Layer 4 of a small transformer language model trained on English Wikipedia (9 layers, counted from 0, width 128).
A neuron's activation on a vector x is GELU(weights . x + bias), where the dot is the dot product.

Input weights of the MLP neurons that the questions are about. A number n stands for n times 0.0094.
n5 (bias -0.048): 19 57 -14 16 25 42 -62 -21 -1 22 1 -22 18 6 18 50 2 8 -36 -1 -27 18 2 26 41 -36 9 -5 49 1 2 26 -16 8 24 1 4 6 31 3 -73 -12 4 21 -6 -2 -22 12 -2 -2 34 -45 21 -24 2 12 -9 -3 9 11 -32 -49 -31 19 32 6 2 17 -8 -13 -9 31 -23 4 -15 -20 -18 -9 -1 6 -48 61 28 -49 -41 -32 28 23 27 -18 34 -29 -4 -43 7 -41 15 -24 -32 -17 11 7 -5 35 -4 -11 11 2 -9 21 -34 29 5 -15 16 -15 -25 -7 14 -23 14 22 -9 -18 -13 27 34 -3
n24 (bias 0.005): 6 35 15 30 23 21 18 -7 -12 27 29 -10 7 14 31 21 18 -12 -2 30 0 20 -23 27 -22 9 6 -12 36 14 22 -20 -34 7 -11 -31 -37 27 -4 14 5 23 55 -1 31 4 22 -13 34 23 11 -14 48 -2 -6 -1 49 9 10 -17 22 -17 3 10 26 24 -12 -27 14 -10 -6 -22 -12 -10 -40 13 -34 -4 -3 1 27 -6 -44 12 -7 0 -10 23 -14 3 -1 -6 5 -40 42 1 -30 7 -37 -3 -10 -28 -7 1 0 -18 4 -38 13 -30 -12 55 -22 10 -31 16 -20 -9 1 -13 22 -13 13 10 -29 -25 -4 12
n26 (bias -0.054): -2 8 -58 12 -9 32 -20 26 -23 59 -34 -20 -10 -42 92 25 -27 44 17 -1 -16 3 10 19 11 -52 -1 -38 -15 -41 10 15 -28 19 48 1 -14 49 37 35 23 11 -21 -24 6 31 4 27 25 16 -18 38 -14 -17 2 20 0 -14 50 3 -5 -25 -32 -15 35 -6 2 -22 24 -2 18 -16 -24 -9 -17 3 15 0 -24 11 16 19 -7 9 -3 19 -14 -6 -13 -22 19 16 -53 -48 -10 13 21 22 9 9 -17 41 19 37 37 -42 -3 4 18 -39 -48 20 23 22 -23 34 0 -12 45 -36 -23 -19 0 -38 -46 20 -22 21
n40 (bias -0.011): -1 0 17 -12 13 60 -30 -2 -7 16 -19 -14 -19 18 0 4 1 -7 22 2 -25 3 -1 -15 35 -12 14 7 23 -18 -43 35 4 -14 21 12 -34 9 -21 -7 -7 -3 12 -22 -27 40 -24 -17 3 -7 9 18 20 2 -37 30 22 23 3 41 6 -4 -24 39 -26 20 29 -25 -22 -18 5 10 -53 6 -12 14 1 -42 17 2 -16 38 -2 23 -36 24 -26 -20 1 2 31 33 -40 0 31 -34 14 40 20 -34 21 8 -16 1 -2 -18 -16 29 8 30 -22 -11 -36 -9 -21 9 -4 38 -1 18 -17 20 -9 -33 -4 -12 20 -16
n46 (bias -0.023): -2 20 -14 38 -2 14 -8 13 29 40 1 -10 -6 -9 -31 -1 16 14 15 4 -13 18 -1 15 -35 3 4 -10 -5 -5 42 21 -18 -14 -3 0 -6 15 -1 3 -12 -28 -9 -30 7 57 66 8 -53 -22 -15 -45 11 -11 -50 14 -43 34 -7 30 13 19 -10 17 -8 -28 -21 -9 14 16 -3 49 -9 2 -22 -24 -3 -8 32 -5 -1 20 -4 9 53 28 -42 -3 29 -11 -7 18 -11 11 47 -30 51 56 -2 3 1 -1 -42 27 -13 30 -20 5 -14 18 -22 26 6 -18 3 -10 16 17 -31 -1 2 5 24 7 -27 27 -21 2
n72 (bias 0.000): -8 87 27 36 14 47 25 15 33 18 17 -13 14 58 36 -1 50 40 -11 44 -4 64 -22 -6 -64 1 -33 -56 2 -28 44 -43 6 26 5 -11 21 -8 -21 -33 15 -10 -30 -15 7 48 36 -36 24 40 -2 -40 -23 -21 -39 10 -28 1 64 17 12 32 25 -2 -3 56 3 -19 -6 16 -32 -1 -53 -34 -73 22 -32 17 -44 50 47 64 -94 27 -4 -1 -72 17 53 4 8 -65 -75 -14 41 -42 13 44 24 -52 17 47 -12 52 23 -78 20 67 -4 7 -37 63 -90 69 -91 -10 9 -14 -40 -46 2 -1 58 -40 9 -6 -33 -45
n78 (bias -0.038): 6 -7 -28 -23 52 43 -31 6 -5 58 14 -13 -22 -50 0 -53 34 70 15 -14 -28 18 39 -6 -26 1 16 14 35 7 29 -39 -25 -25 21 14 -13 37 -40 -30 -8 -16 -31 -2 23 21 34 40 -23 -5 8 35 -27 30 20 34 2 2 -8 16 -52 -26 -10 -23 54 25 -10 7 11 54 -42 43 -25 -40 30 -11 -22 -2 -59 29 -19 41 -15 3 14 26 23 -8 41 28 27 -4 8 -10 6 -21 -3 -2 -22 -6 7 35 -14 -11 -10 -2 12 -54 -23 7 -19 0 -25 6 6 -1 26 24 -6 27 -24 14 -13 -32 -31 3 -4 -64
n122 (bias -0.030): 5 36 -12 35 -36 11 29 -26 -13 -17 -9 1 -39 16 -19 -25 5 -22 25 -4 -10 40 4 -14 17 -14 -2 -16 2 -5 -8 -30 -12 8 -14 -18 18 -14 8 25 4 18 -5 23 -17 13 13 42 11 23 11 -17 1 -26 -12 -6 12 50 5 -1 2 48 15 32 -17 -2 16 10 -43 -11 5 6 -12 7 -13 -4 2 27 -7 21 -32 3 -1 -13 -34 19 -36 53 15 -21 20 -24 1 -46 -13 -26 -23 29 -11 -33 13 22 -4 1 -18 -26 14 19 10 20 29 -31 0 14 -5 -32 4 -34 -22 9 -16 10 12 8 21 -25 -25 -6
n137 (bias -0.042): -25 2 -31 32 18 -1 3 -41 -19 15 2 -22 -27 6 -45 4 60 2 3 29 63 41 -10 20 -30 10 -34 28 -9 -19 33 22 13 -15 7 18 -2 -10 -30 -13 -14 1 -9 -16 -4 52 3 -7 -37 39 3 19 17 -8 -36 -15 51 5 14 -6 8 15 -29 5 48 4 21 -1 -10 41 -9 22 7 -12 -11 -20 0 8 -14 -40 3 34 -2 12 -17 -29 -11 36 15 -20 -44 25 -15 -2 -7 -33 65 38 15 46 -1 -4 -29 -9 44 -21 -40 30 2 4 17 41 -43 21 -48 -12 -22 16 -10 -12 -11 -4 22 -5 -13 13 41 17
n142 (bias -0.024): 17 2 14 32 3 22 -12 -2 24 33 10 -21 9 55 25 -19 23 -18 -24 -37 -27 -7 -1 15 -41 25 18 -2 37 -38 -35 -2 -18 57 29 9 -1 56 17 -9 9 13 -13 24 50 12 -25 27 12 -15 41 20 -34 -17 2 12 19 19 -4 19 -54 25 -17 -5 -24 -12 -37 7 5 -25 18 -8 -10 -16 -13 -4 11 19 -9 11 -39 -12 16 -46 43 32 -2 16 2 20 24 -17 -25 -25 -36 -6 -33 5 42 -12 -21 42 -16 -3 27 -12 6 21 -7 -2 -35 -11 -40 -13 -10 14 25 -4 6 30 -29 6 33 -4 -50 43 -11 6
n150 (bias -0.022): 0 12 -15 26 36 21 -28 31 -35 41 -34 -21 -47 41 12 -12 -21 11 -14 18 -24 6 -3 -22 -8 -3 -9 -20 -4 -39 7 4 -87 -17 -2 18 -4 16 -11 18 2 1 15 -38 23 20 -10 19 4 23 -16 -5 2 -17 -6 22 25 25 -9 9 6 -3 -5 19 -7 19 17 -30 5 -10 -49 -9 -4 49 -7 53 -41 29 -32 -50 -12 -7 14 -19 25 -16 -26 52 -47 64 18 -8 3 -5 21 -21 -14 35 -28 9 16 -10 -12 -6 -9 -8 -22 3 23 -25 -22 28 8 27 -9 15 -23 16 -23 -25 -63 0 5 23 -5 21 31 -31
n153 (bias -0.018): -35 41 -14 45 5 26 8 -17 -5 -20 22 -16 30 -3 -1 -9 40 2 -4 42 36 1 14 -14 -4 -6 -32 -6 -18 -3 20 -19 11 -25 44 3 6 27 3 -13 45 23 -8 -6 21 -21 -3 33 -5 -2 -6 16 29 -12 21 -26 -5 -10 1 -6 3 17 -18 -14 24 -12 13 27 5 2 -41 6 15 -17 20 23 -14 -32 -3 -10 18 -25 -45 36 4 12 -23 46 -3 26 -4 -29 -1 17 1 20 -7 8 -8 -35 -3 56 18 -20 -11 41 21 18 -23 8 8 17 28 1 -41 37 -55 41 -26 -18 -24 -23 -5 -26 -26 -21 -12 -25
n170 (bias -0.049): -2 24 -26 9 3 24 -4 -41 -31 23 -3 -10 -7 -12 -17 -42 19 21 43 22 6 -1 21 61 41 49 -15 11 -20 -44 -15 -5 -32 -20 -1 14 32 71 2 9 19 -23 -30 11 -43 74 -40 36 43 -31 11 -30 11 -20 8 -1 15 25 44 24 11 -14 -5 -7 -10 -5 -2 13 -50 23 -22 4 -57 -2 -6 -2 -18 -15 -21 -6 -3 13 -15 -12 -2 15 20 2 -25 2 -24 -58 -69 -27 -13 -4 28 68 39 14 19 14 33 35 44 -32 -10 13 -34 6 -18 8 -28 13 -33 -19 -27 2 -10 29 -51 -23 41 1 -10 10 -5 9
n182 (bias -0.021): -30 -9 -10 21 -34 31 20 -29 20 6 -41 -5 -33 -14 7 35 37 -4 -21 -6 8 13 26 -37 -38 -5 -59 -8 18 42 -42 -12 -28 -6 57 -40 -39 -22 18 -5 18 19 6 -16 31 -25 -16 43 7 13 26 -20 -39 26 -15 31 20 19 -58 6 3 -47 -1 30 3 12 -21 -5 6 30 12 17 -40 -17 36 25 -23 -10 -34 -12 -30 47 4 -19 -22 -9 -16 7 39 -18 37 27 17 -71 18 1 20 8 8 2 37 30 3 -2 -11 -16 -36 21 -9 16 -49 34 -5 41 -4 -1 8 57 28 -42 -11 -4 6 -33 1 8 4 34
n184 (bias -0.014): 13 4 -8 -7 21 22 -5 -4 6 4 10 -1 43 -14 18 -28 10 25 -5 -15 4 15 -2 -30 4 2 -19 1 -17 13 12 -35 -14 -22 10 2 11 14 -34 4 -9 49 -29 22 8 -7 22 15 15 4 28 2 42 26 -20 9 21 1 17 42 -15 -24 -7 17 2 -1 -9 18 -1 25 -18 1 41 -27 -14 0 -41 -17 -10 14 -53 -4 -36 -9 17 -15 3 -6 16 25 1 -27 7 3 13 8 -2 4 -27 -21 -26 19 -8 -23 -11 -16 3 50 -19 11 -34 -24 -6 27 18 -36 2 -11 -16 -14 1 -8 -10 -9 -32 1 16 24
n226 (bias -0.010): 6 -32 -48 1 -3 -5 -55 7 4 -14 -24 -9 14 -7 12 5 43 2 13 3 -47 12 34 -16 -37 -18 33 3 -15 19 20 7 3 -15 2 -8 -12 -16 0 16 13 5 -41 -12 -35 28 6 42 -15 -15 3 5 24 -12 9 23 11 1 25 -7 14 -25 -1 -9 40 19 39 13 -61 -10 2 45 -11 28 -13 -5 19 -14 -35 -15 9 51 -6 -17 8 -1 -6 33 49 -3 -20 10 -15 -18 35 7 19 -2 3 0 7 -17 -1 -10 -11 0 8 -25 -28 44 -15 -27 1 0 -69 -37 27 25 -5 3 5 -7 13 -29 3 12 34 -24
n238 (bias -0.021): 57 21 -15 -26 -6 -8 -22 18 -8 49 -4 -14 10 -3 -19 3 6 1 24 11 -7 47 23 10 33 -17 -10 -41 10 -30 -46 -21 -1 -15 8 -3 -3 -1 18 -18 4 10 -46 21 -21 24 -1 11 -1 36 36 -37 -3 57 7 10 42 -2 -10 9 -20 -13 -18 32 0 45 -41 42 -19 -35 -9 -13 -45 11 -36 -27 40 -5 6 -33 38 -6 15 -22 3 26 -4 11 7 -8 -9 -41 -13 5 21 1 -17 21 28 -6 -19 -17 -10 24 4 4 16 24 42 18 -8 -15 -28 27 -17 -15 0 19 5 11 8 -7 6 -9 25 -10 4 -19
n242 (bias -0.042): -49 30 -3 29 -19 8 3 -30 21 10 15 -6 -42 -10 -2 -8 15 -14 20 -20 9 55 23 58 -32 10 6 -55 5 17 11 -35 9 20 23 18 33 19 -34 -33 17 4 -21 45 39 20 6 -1 -1 29 -42 -14 35 -5 -63 -15 35 38 -6 -7 39 -38 -18 39 37 -11 -38 -30 9 -4 -16 22 11 12 -10 16 -48 14 3 8 18 -10 -9 20 -3 12 -14 28 8 -33 -1 22 8 -64 13 -9 -39 6 -18 -10 29 24 13 -7 -29 10 10 -22 -27 35 -19 -44 -15 6 -9 -1 -7 37 0 30 -15 -31 -5 -4 -22 15 -52 1
n248 (bias -0.005): 3 -19 -4 13 -12 -7 -4 -7 25 7 5 -21 -28 -1 30 22 -8 -9 7 16 -33 26 6 -22 -13 -1 18 -14 75 -65 3 -40 27 21 -9 -16 -4 33 -29 -29 17 -18 -28 12 -7 -6 -10 -8 44 36 21 1 -37 26 -48 44 -19 -6 6 33 -19 2 25 2 11 20 -28 -10 7 17 -21 49 -4 10 -6 -30 -37 27 26 25 -14 24 -16 -13 -5 0 9 -16 43 0 3 -5 -46 38 33 -14 -25 8 9 22 -31 -29 -8 29 14 -49 3 -17 17 16 -13 -7 -66 -19 -8 -17 1 16 6 -22 30 23 18 5 -17 39 -9 25
n249 (bias -0.024): 25 -2 -15 23 -3 31 -2 -24 -8 -7 10 -29 6 25 15 7 9 9 -44 31 13 30 -5 19 -30 18 17 -18 18 4 7 -12 18 -9 -12 -10 30 18 25 -16 -10 -9 -7 4 -1 -15 45 20 15 -17 -3 -21 8 -8 -6 -57 -14 9 12 -6 -38 0 5 40 17 -8 -6 17 -9 7 -56 -5 31 2 -17 6 11 36 -26 36 10 -3 -32 -11 42 30 -36 45 -16 32 -14 -12 -14 -13 -9 4 22 23 9 -5 19 23 4 -7 19 20 22 -2 -50 14 -15 -21 -10 11 1 -22 -34 5 5 -12 2 -13 -35 12 24 6 -4 9

Each question shows a token from some text and the vector x that enters the MLP there. A number n stands for n times 0.089.

")": -8 6 -11 -6 6 5 12 -4 -1 -2 -1 68 4 3 -12 5 0 -2 -11 -1 -4 17 -35 3 3 -5 -5 -7 -10 -5 3 13 7 -16 -8 2 -4 -2 2 5 0 -2 6 4 6 -25 -9 -6 -1 7 0 15 11 -10 12 -4 -5 -21 -7 -1 12 17 -9 4 5 10 4 1 1 -12 -6 2 7 16 12 -3 1 4 -3 13 6 -1 9 -14 -4 -2 -11 -4 -17 -5 2 -2 -1 3 -1 6 -15 -8 1 -5 -7 7 9 -8 0 3 -2 -1 2 11 6 -6 15 0 -2 -1 -1 -6 5 2 -8 -3 -6 6 5 -11 13 -1
Which of these neurons fires most? n153

" mid": -6 12 1 -12 -7 -1 -5 21 2 6 -3 81 -13 -17 -6 7 -7 3 15 2 3 1 -4 -2 14 3 -3 9 6 6 0 -1 -3 6 -6 -6 -7 -11 -6 5 -7 4 -3 4 -6 10 -4 4 -15 -6 0 5 2 1 -1 -7 3 -14 -3 -4 -12 6 -2 -6 -9 -14 -9 -3 9 -11 -5 -8 -10 2 7 1 -2 10 4 2 0 -3 -2 -5 -6 -8 3 -3 -7 18 -3 -2 -1 17 2 -11 4 -5 -3 -5 3 -8 -4 0 7 -3 7 7 -3 4 -9 -3 2 1 -5 14 8 -2 -4 -11 9 4 12 7 -4 -4 -5 -5
Which of these neurons fires most? n238

" the": 4 -10 -7 -1 -2 6 -5 0 -14 10 -7 90 3 6 2 2 5 -2 0 -1 -1 8 -18 0 -10 0 -4 7 4 2 -3 0 6 -4 -2 4 2 -10 6 -8 3 -5 11 -4 -5 -2 3 -11 -3 -1 -5 -7 -4 -5 -5 -6 -4 6 4 2 -7 -12 -3 -3 -5 2 5 -8 -2 4 -2 -2 3 -7 2 -2 -5 -3 1 -9 -3 3 -1 4 -1 3 0 3 -1 0 -8 -4 -1 7 -1 -4 3 -5 8 5 -3 0 -2 5 9 -11 2 -3 12 -3 0 -4 0 4 4 -11 6 2 5 0 -5 -9 10 6 7 -3 5 -4
Which of these neurons fires most? n137

"'": -4 6 -5 15 -7 1 4 14 -9 -2 7 36 11 4 14 -1 -21 4 11 -8 3 -2 12 -2 10 -2 12 1 -8 3 13 -6 10 -15 -4 -1 7 -4 18 -9 -13 -7 8 -7 -22 6 -26 -9 -11 -12 15 -14 -5 -30 19 -7 1 -12 -5 -4 0 -9 14 -3 10 -1 27 -5 -7 -12 1 -20 -8 -12 21 -2 5 4 12 7 -15 0 6 -11 -6 0 -7 7 -14 11 7 1 -2 1 0 1 34 -8 3 10 -8 -2 8 -14 5 -8 -6 3 -14 -7 4 -4 13 -2 10 5 0 1 -8 25 -5 5 -6 0 12 -35 -2 15
The three highest activations, in order: n170, n5, n122

" of": 0 -2 -1 -2 3 -2 5 -3 -4 -6 5 94 0 7 0 -11 -10 -5 1 -7 -3 -1 -13 -2 1 -2 -7 -10 -2 -2 3 -1 -4 0 2 -4 4 -4 7 2 0 3 2 2 8 4 0 0 -2 1 0 1 3 -9 -4 -1 -9 16 -11 -4 10 9 3 -4 -1 -5 -2 -6 0 2 7 3 4 -2 7 -1 -10 1 -5 -2 -4 -11 3 2 1 2 -3 2 -9 0 0 -5 -2 3 5 -1 -3 1 2 -2 10 -1 3 -6 -4 4 -1 -2 -5 -1 -4 0 5 3 -2 0 1 -7 -1 -1 -1 -1 -2 7 -5 -11 -2 -5
The two highest activations, in order: n122, n242

" was": -4 -2 1 -4 -3 -13 -1 1 8 -8 2 81 -4 8 -4 4 2 1 -4 -2 -12 -9 -5 7 0 -11 -2 -3 0 26 3 12 -4 3 -11 -4 6 -4 -6 9 3 -7 9 -5 -5 10 6 4 12 -5 5 -7 -2 -7 0 -1 -3 4 -4 -6 8 3 -3 9 3 -9 0 -4 -6 -8 -4 10 -7 5 -13 0 2 -2 0 -5 9 5 13 5 10 4 0 2 -8 -10 -5 2 -8 7 3 -2 -13 -4 5 11 -5 -8 -13 -3 -8 9 -10 -21 -1 -1 -1 0 9 -15 -8 7 -1 7 -3 -3 -1 -6 1 2 2 -11 13 0
The three highest activations, in order: n226, n46, n24

"O": -2 -5 -8 -17 4 4 -4 -7 -9 -2 -12 63 -6 11 -2 -2 -1 9 -8 7 -1 -16 -8 6 15 13 6 -3 -9 1 -4 -5 8 1 -5 -9 2 2 4 4 14 -2 6 -9 1 -10 -4 24 -2 -15 6 -5 -5 -7 3 -2 -3 -44 0 9 -12 5 9 9 -6 6 4 6 2 -6 -8 3 22 10 5 -9 0 8 -16 8 -2 3 -8 -7 -11 3 18 -14 -1 0 -10 -20 4 7 -10 3 5 -6 -7 2 3 1 5 -8 12 -1 7 6 4 2 -6 -20 7 -1 9 -9 5 -3 -2 0 -2 1 -2 4 13 -4 11 7
The two highest activations, in order: n184, n249

" that": -3 7 -7 -5 10 -3 0 -3 -12 9 -13 73 3 -6 -23 0 -6 -13 1 3 -12 -6 4 -3 0 2 5 -12 -12 1 8 9 -9 -14 -5 12 -10 -9 -8 1 3 -1 10 1 9 4 -14 -2 -9 -4 -10 -7 6 -10 12 2 13 9 -4 -5 -2 3 -6 7 0 0 -1 3 -1 -19 -4 0 16 8 -16 -6 3 -12 -5 -7 -7 9 2 15 1 4 -2 15 -1 -4 3 -4 -3 7 9 -11 -17 3 -7 2 6 -14 21 -7 -5 1 -4 11 0 -3 0 0 4 4 11 1 -13 -5 13 9 -2 9 11 4 19 -11 5 -6
Which of these neurons fires most? n150

" Year": -2 17 7 1 -3 -16 -4 14 -2 20 16 39 15 2 13 25 -20 -5 -11 9 -11 -14 -7 8 2 -1 8 15 9 -12 0 9 1 5 -15 17 -2 0 13 19 -1 7 -15 6 -3 -7 -20 3 9 -6 -5 0 -2 4 -10 5 -2 -22 -11 6 11 -29 -7 -5 -19 -6 -13 -2 10 0 14 -6 9 4 10 -12 11 -11 13 2 -2 1 24 11 9 1 -5 -9 -7 -10 14 -12 22 -1 3 -16 -6 8 -3 -7 -8 -5 -13 9 -17 3 0 -1 7 -5 -2 -18 1 -12 1 4 -5 -6 2 3 -4 20 2 -10 4 -29 -4 -1
The most active neuron and its activation: n5, at about 2.9

" John": -12 3 3 6 -10 -15 -19 -9 -4 -15 -6 63 8 -11 -2 -5 -2 0 11 -12 2 -6 -15 -1 -2 9 6 17 -5 4 4 13 0 -9 -5 -6 -7 4 9 13 5 4 -2 -10 4 -12 -9 3 1 -20 13 -15 -1 14 -4 -7 1 -35 -4 -3 -12 12 11 0 -6 -5 2 15 -1 -6 -5 1 4 2 6 -2 13 -6 -4 0 -1 -1 8 -4 -3 0 -12 -5 5 7 3 -14 -2 27 -2 3 2 -3 3 2 3 8 -2 11 -4 4 9 10 3 7 -7 -4 12 -7 16 -2 13 1 -9 -5 0 -6 -4 -12 15 -15 0 14
Which of these neurons fires most? n184

" |": 11 -1 -4 -9 11 -14 1 19 -2 -8 -13 31 -1 -2 -17 7 4 -11 10 7 -4 5 -46 -8 -1 3 -9 17 -1 8 7 5 -2 -1 -13 14 -5 -12 -2 -7 4 14 -14 11 -12 5 -10 -5 -6 -2 10 13 10 4 0 -11 -4 27 -11 -1 11 7 -4 -11 -2 11 -10 -5 -16 -2 -3 20 10 4 7 11 10 2 -17 3 2 -20 -7 -5 0 -2 3 4 -1 -3 0 -10 3 3 12 1 -9 -5 -1 7 3 -14 6 4 9 -13 10 -2 17 -4 15 4 3 -4 -9 -1 2 -8 0 10 15 -9 -17 -3 -5 -26 20 1
Which of these neurons fires most? n226

"-": 0 -4 0 -13 0 2 6 18 -1 -8 4 63 5 -6 3 -11 -5 -3 7 8 -15 -8 -5 1 6 22 0 -16 11 22 4 -3 7 5 -6 -1 2 -6 -20 5 7 -27 10 4 10 0 -11 -3 -8 0 10 10 8 10 22 -15 -8 -18 1 -8 4 0 -11 -4 3 -6 -10 12 17 -2 -5 -11 0 -3 -13 2 -2 1 0 6 0 5 13 0 4 -5 18 -12 8 5 13 0 2 7 3 1 2 -6 -14 3 5 -12 1 -15 11 6 -2 -8 1 -12 3 -8 -13 -3 1 -5 -10 -8 -3 -8 12 6 2 -9 -1 -8 -4 0
Which of these neurons fires most? n78

"y": 5 13 -14 -9 -4 -8 0 3 -8 -8 -2 67 15 8 2 10 -9 -7 0 -5 -3 2 -5 -6 4 -2 10 9 -17 6 5 0 13 -16 6 10 -2 -21 3 18 0 15 12 0 0 -23 4 -13 2 -8 -9 -3 3 -6 2 -4 -2 -28 -4 -9 -1 17 -4 -1 -2 -6 -2 -4 8 -13 -9 1 0 -15 8 -2 -1 7 3 1 1 -11 -6 -3 -11 -9 -2 11 -1 -15 -6 -1 2 -2 2 -4 -1 -10 4 3 1 -1 9 0 7 10 6 8 -13 -6 -1 -9 23 8 -4 -3 1 -8 12 11 1 11 -6 -1 20 -20 5 17
The two highest activations, in order: n153, n122

" re": -13 4 6 0 -3 -19 6 1 -9 0 21 67 -12 -7 -1 2 -1 -4 4 18 1 -11 8 7 18 5 -7 -3 7 15 9 13 3 2 -8 -3 4 -3 -18 -4 -5 -23 12 8 5 -4 -9 -11 0 -1 4 11 5 4 6 -15 -7 -16 -5 -11 -12 12 -3 10 -3 6 1 -7 6 -8 -10 -4 -9 4 -11 2 4 -8 8 -6 8 1 1 2 2 13 0 8 -19 17 -4 10 -4 -6 -2 5 -2 2 8 -6 4 -12 -8 -12 6 -7 6 -13 0 5 9 -9 -1 6 -7 8 -2 -4 -20 -5 8 9 -6 -1 7 -8 -1 -1
The most active neuron and its activation: n24, at about 1.3

" 2008": -2 -6 1 -9 8 4 -4 -2 2 19 1 64 -3 5 -5 14 0 -15 -4 -1 -5 2 -28 7 7 -4 8 6 18 -21 -14 14 1 -1 -5 6 -5 -8 7 5 -2 -12 -1 1 -14 0 -13 -6 7 13 3 -12 -4 1 0 -4 -4 -21 -3 2 1 0 -9 -3 -18 4 -6 -3 5 15 11 -4 12 9 26 3 19 -9 5 2 -5 2 9 1 -7 2 -2 -11 -9 1 16 1 4 9 1 -10 5 -1 -2 -9 -2 -9 -15 6 -5 -3 7 -2 0 -6 -1 -15 -2 -14 -2 13 -2 -4 -11 11 7 9 1 6 5 -6 1 3
Which of these neurons fires most? n40

" De": 1 3 -4 2 5 -2 -1 8 -8 -5 8 66 -5 -17 -12 -2 -3 1 6 12 -2 -6 -4 -6 10 7 6 5 -3 17 -2 1 0 0 -18 4 6 10 3 3 5 -9 11 2 -9 3 7 17 5 -18 -1 -2 -4 3 2 -2 3 -37 -5 -1 -12 11 13 3 -12 -1 1 4 -5 5 3 -8 -8 -6 9 -9 -7 -9 8 9 1 8 4 -2 -13 3 19 -2 -4 3 -5 -9 11 2 -21 11 -11 -5 -3 -2 4 -1 0 -6 -5 -10 -3 0 -1 -7 -10 -6 -3 5 8 0 -3 -8 -8 16 9 15 19 6 11 -16 -12 -14
The three highest activations, in order: n170, n122, n78

"s": 8 4 -5 11 -4 7 7 16 -5 -17 14 63 9 0 3 -3 -9 6 12 -6 -23 2 0 -4 5 1 -4 18 -5 -7 2 3 24 -8 3 -2 4 -4 3 -8 -5 -4 4 3 0 -13 -7 5 0 -18 -2 14 -5 3 -2 -8 -8 -34 -2 -5 -2 1 21 7 0 -5 6 5 10 -19 5 -2 11 3 -5 2 -11 -5 3 -9 15 9 -7 -15 -4 6 3 14 -5 -11 -7 -11 9 -2 -9 1 2 -14 10 -1 -16 -11 5 -13 -4 -6 11 -4 -3 -12 14 -13 15 -6 3 -17 2 6 2 3 5 -4 -3 6 11 -11 5 5
Which of these neurons fires most? n226

" film": -4 -7 -16 -4 -4 -5 1 8 -1 1 -1 79 -9 0 1 -3 -11 -3 -14 -3 -6 -17 -20 3 -10 -4 -14 -5 -2 -8 4 2 -5 13 -5 2 7 0 -1 10 -3 -5 4 -3 13 -9 1 -12 5 8 16 3 6 -2 21 -7 -5 -13 -6 2 4 5 -7 2 2 -2 -1 -9 5 -9 -7 9 6 17 4 0 0 -4 -1 6 -15 -1 9 -1 -4 -3 6 9 -4 -1 6 -2 -1 1 -4 8 2 3 -1 -5 2 -9 6 -2 -4 8 6 -1 15 -4 3 1 5 -1 7 10 0 -9 -4 3 -13 20 -11 3 -6 -8 -8 5
Which of these neurons fires most? n150

".": -1 -3 4 6 -2 -1 -2 -4 15 1 -4 51 -3 -3 -5 4 -5 1 12 10 6 -2 -70 3 -4 2 -4 5 2 -5 -2 15 -5 1 -4 -1 0 0 -6 3 4 -11 9 -2 3 5 -5 -1 -7 0 -3 4 -1 -4 -1 -3 -2 3 2 -7 1 2 -9 4 3 5 7 1 0 -1 2 4 1 2 6 1 -3 -1 -2 2 7 -7 -1 7 -6 -2 -3 -1 0 -18 2 -7 4 -6 0 -4 9 8 2 13 -4 -2 -5 -9 -5 7 -1 5 8 -9 -1 3 2 8 4 -5 2 0 6 1 -2 8 -4 7 3 -1 0 -2
The three highest activations, in order: n137, n46, n24

" UK": 2 2 -5 -3 -3 8 -10 -10 11 -4 9 72 3 -6 -3 3 -6 -8 -7 -2 5 -8 -30 2 -2 6 -1 -5 2 -4 0 -2 3 3 -10 -5 12 -3 5 2 -9 2 1 -3 6 -1 -1 -5 -7 -7 7 4 0 11 4 -10 -4 -13 -4 2 -3 -9 -9 -3 -8 -16 -4 6 -8 -6 -8 -8 21 21 12 -1 9 6 -9 13 -5 -18 -1 -5 4 4 3 14 -12 2 -2 1 5 12 8 5 -4 -3 15 1 -3 -8 -7 -14 7 4 11 1 4 -3 0 5 1 -8 10 -1 3 -7 -10 -4 -2 10 -7 0 -2 -14 17 13
Which of these neurons fires most? n249

" The": 7 -6 -12 -3 3 -1 -4 6 -10 4 -12 85 -8 1 -5 -5 6 5 -9 1 -5 -1 -16 2 1 4 -6 4 -5 6 0 -5 3 -7 -5 3 0 2 11 5 -1 -4 10 -16 -4 -1 5 3 -1 0 4 -5 -9 5 12 7 2 -4 0 -1 -9 -5 -4 -6 1 2 7 -1 0 -2 -9 1 3 -5 7 -11 7 -4 -6 0 -4 2 -1 -9 -7 19 2 -7 4 1 8 -12 5 11 -7 -2 13 -6 4 -4 2 9 4 0 4 -2 -4 -5 5 -5 -5 -5 3 -2 4 -13 6 -1 -1 3 -3 2 13 5 5 -19 2 -13
The most active neuron and its activation: n78, at about 3.3

"\n": 3 -7 0 7 12 0 -1 13 3 -9 2 35 -3 0 -4 13 -4 0 1 1 13 -8 -14 9 4 -8 5 4 1 4 2 4 2 -3 -11 -5 -1 -9 -4 -1 1 -77 11 -4 10 -7 0 2 -4 -8 -1 -1 -3 -3 3 -5 -1 -1 2 1 19 -3 -5 -5 -2 -11 2 0 3 2 1 9 2 7 -5 -7 14 -1 -1 -3 6 -6 1 3 -1 -1 10 -5 -8 0 1 0 -3 3 3 0 3 3 2 0 5 -11 7 0 -3 -4 -3 3 6 10 3 -1 -1 -5 12 2 3 -2 2 0 -3 13 4 9 -5 -4 -2 0
The most active neuron and its activation: n46, at about 2

" -": -9 -6 5 -5 1 4 3 16 9 5 5 63 -6 -3 5 -11 -1 -6 -4 2 -1 12 -56 -4 5 -1 9 6 3 0 6 4 11 -14 -5 0 3 -7 2 7 10 -10 -5 -2 -9 5 0 2 4 -4 1 -7 2 -2 5 3 -4 -6 2 -7 10 7 -10 -7 -8 -8 -1 2 10 -3 3 0 -3 3 2 1 -2 -4 13 -9 -2 8 -2 -2 1 -3 6 -3 2 4 11 -2 10 -6 5 2 -2 -1 -1 5 -3 -6 2 5 -7 10 -6 2 8 0 -1 -4 -11 -2 8 -5 6 7 -8 1 -2 -2 -3 -1 -1 -17 4 1
Which of these neurons fires most? n46

" Key": -9 -2 1 -6 14 -5 -5 6 -6 -7 -9 76 -7 0 -12 -5 -6 9 9 -5 6 -20 -13 2 7 2 6 14 5 9 5 -10 3 3 -2 -11 5 1 1 -8 -1 15 0 -4 -8 -1 5 8 1 -11 13 -1 -10 4 5 -8 -1 -30 -9 -3 -1 -1 5 -10 4 3 1 11 11 -12 -9 1 13 -4 11 -6 2 -5 -21 11 10 4 2 0 -7 0 12 -9 1 -6 1 -3 -2 1 1 2 8 -7 -2 -10 4 -1 5 3 6 0 5 1 -4 4 13 -8 -2 2 6 -9 1 -6 -8 6 -11 8 -3 -10 5 -7 -2 -11
Which of these neurons fires most? n78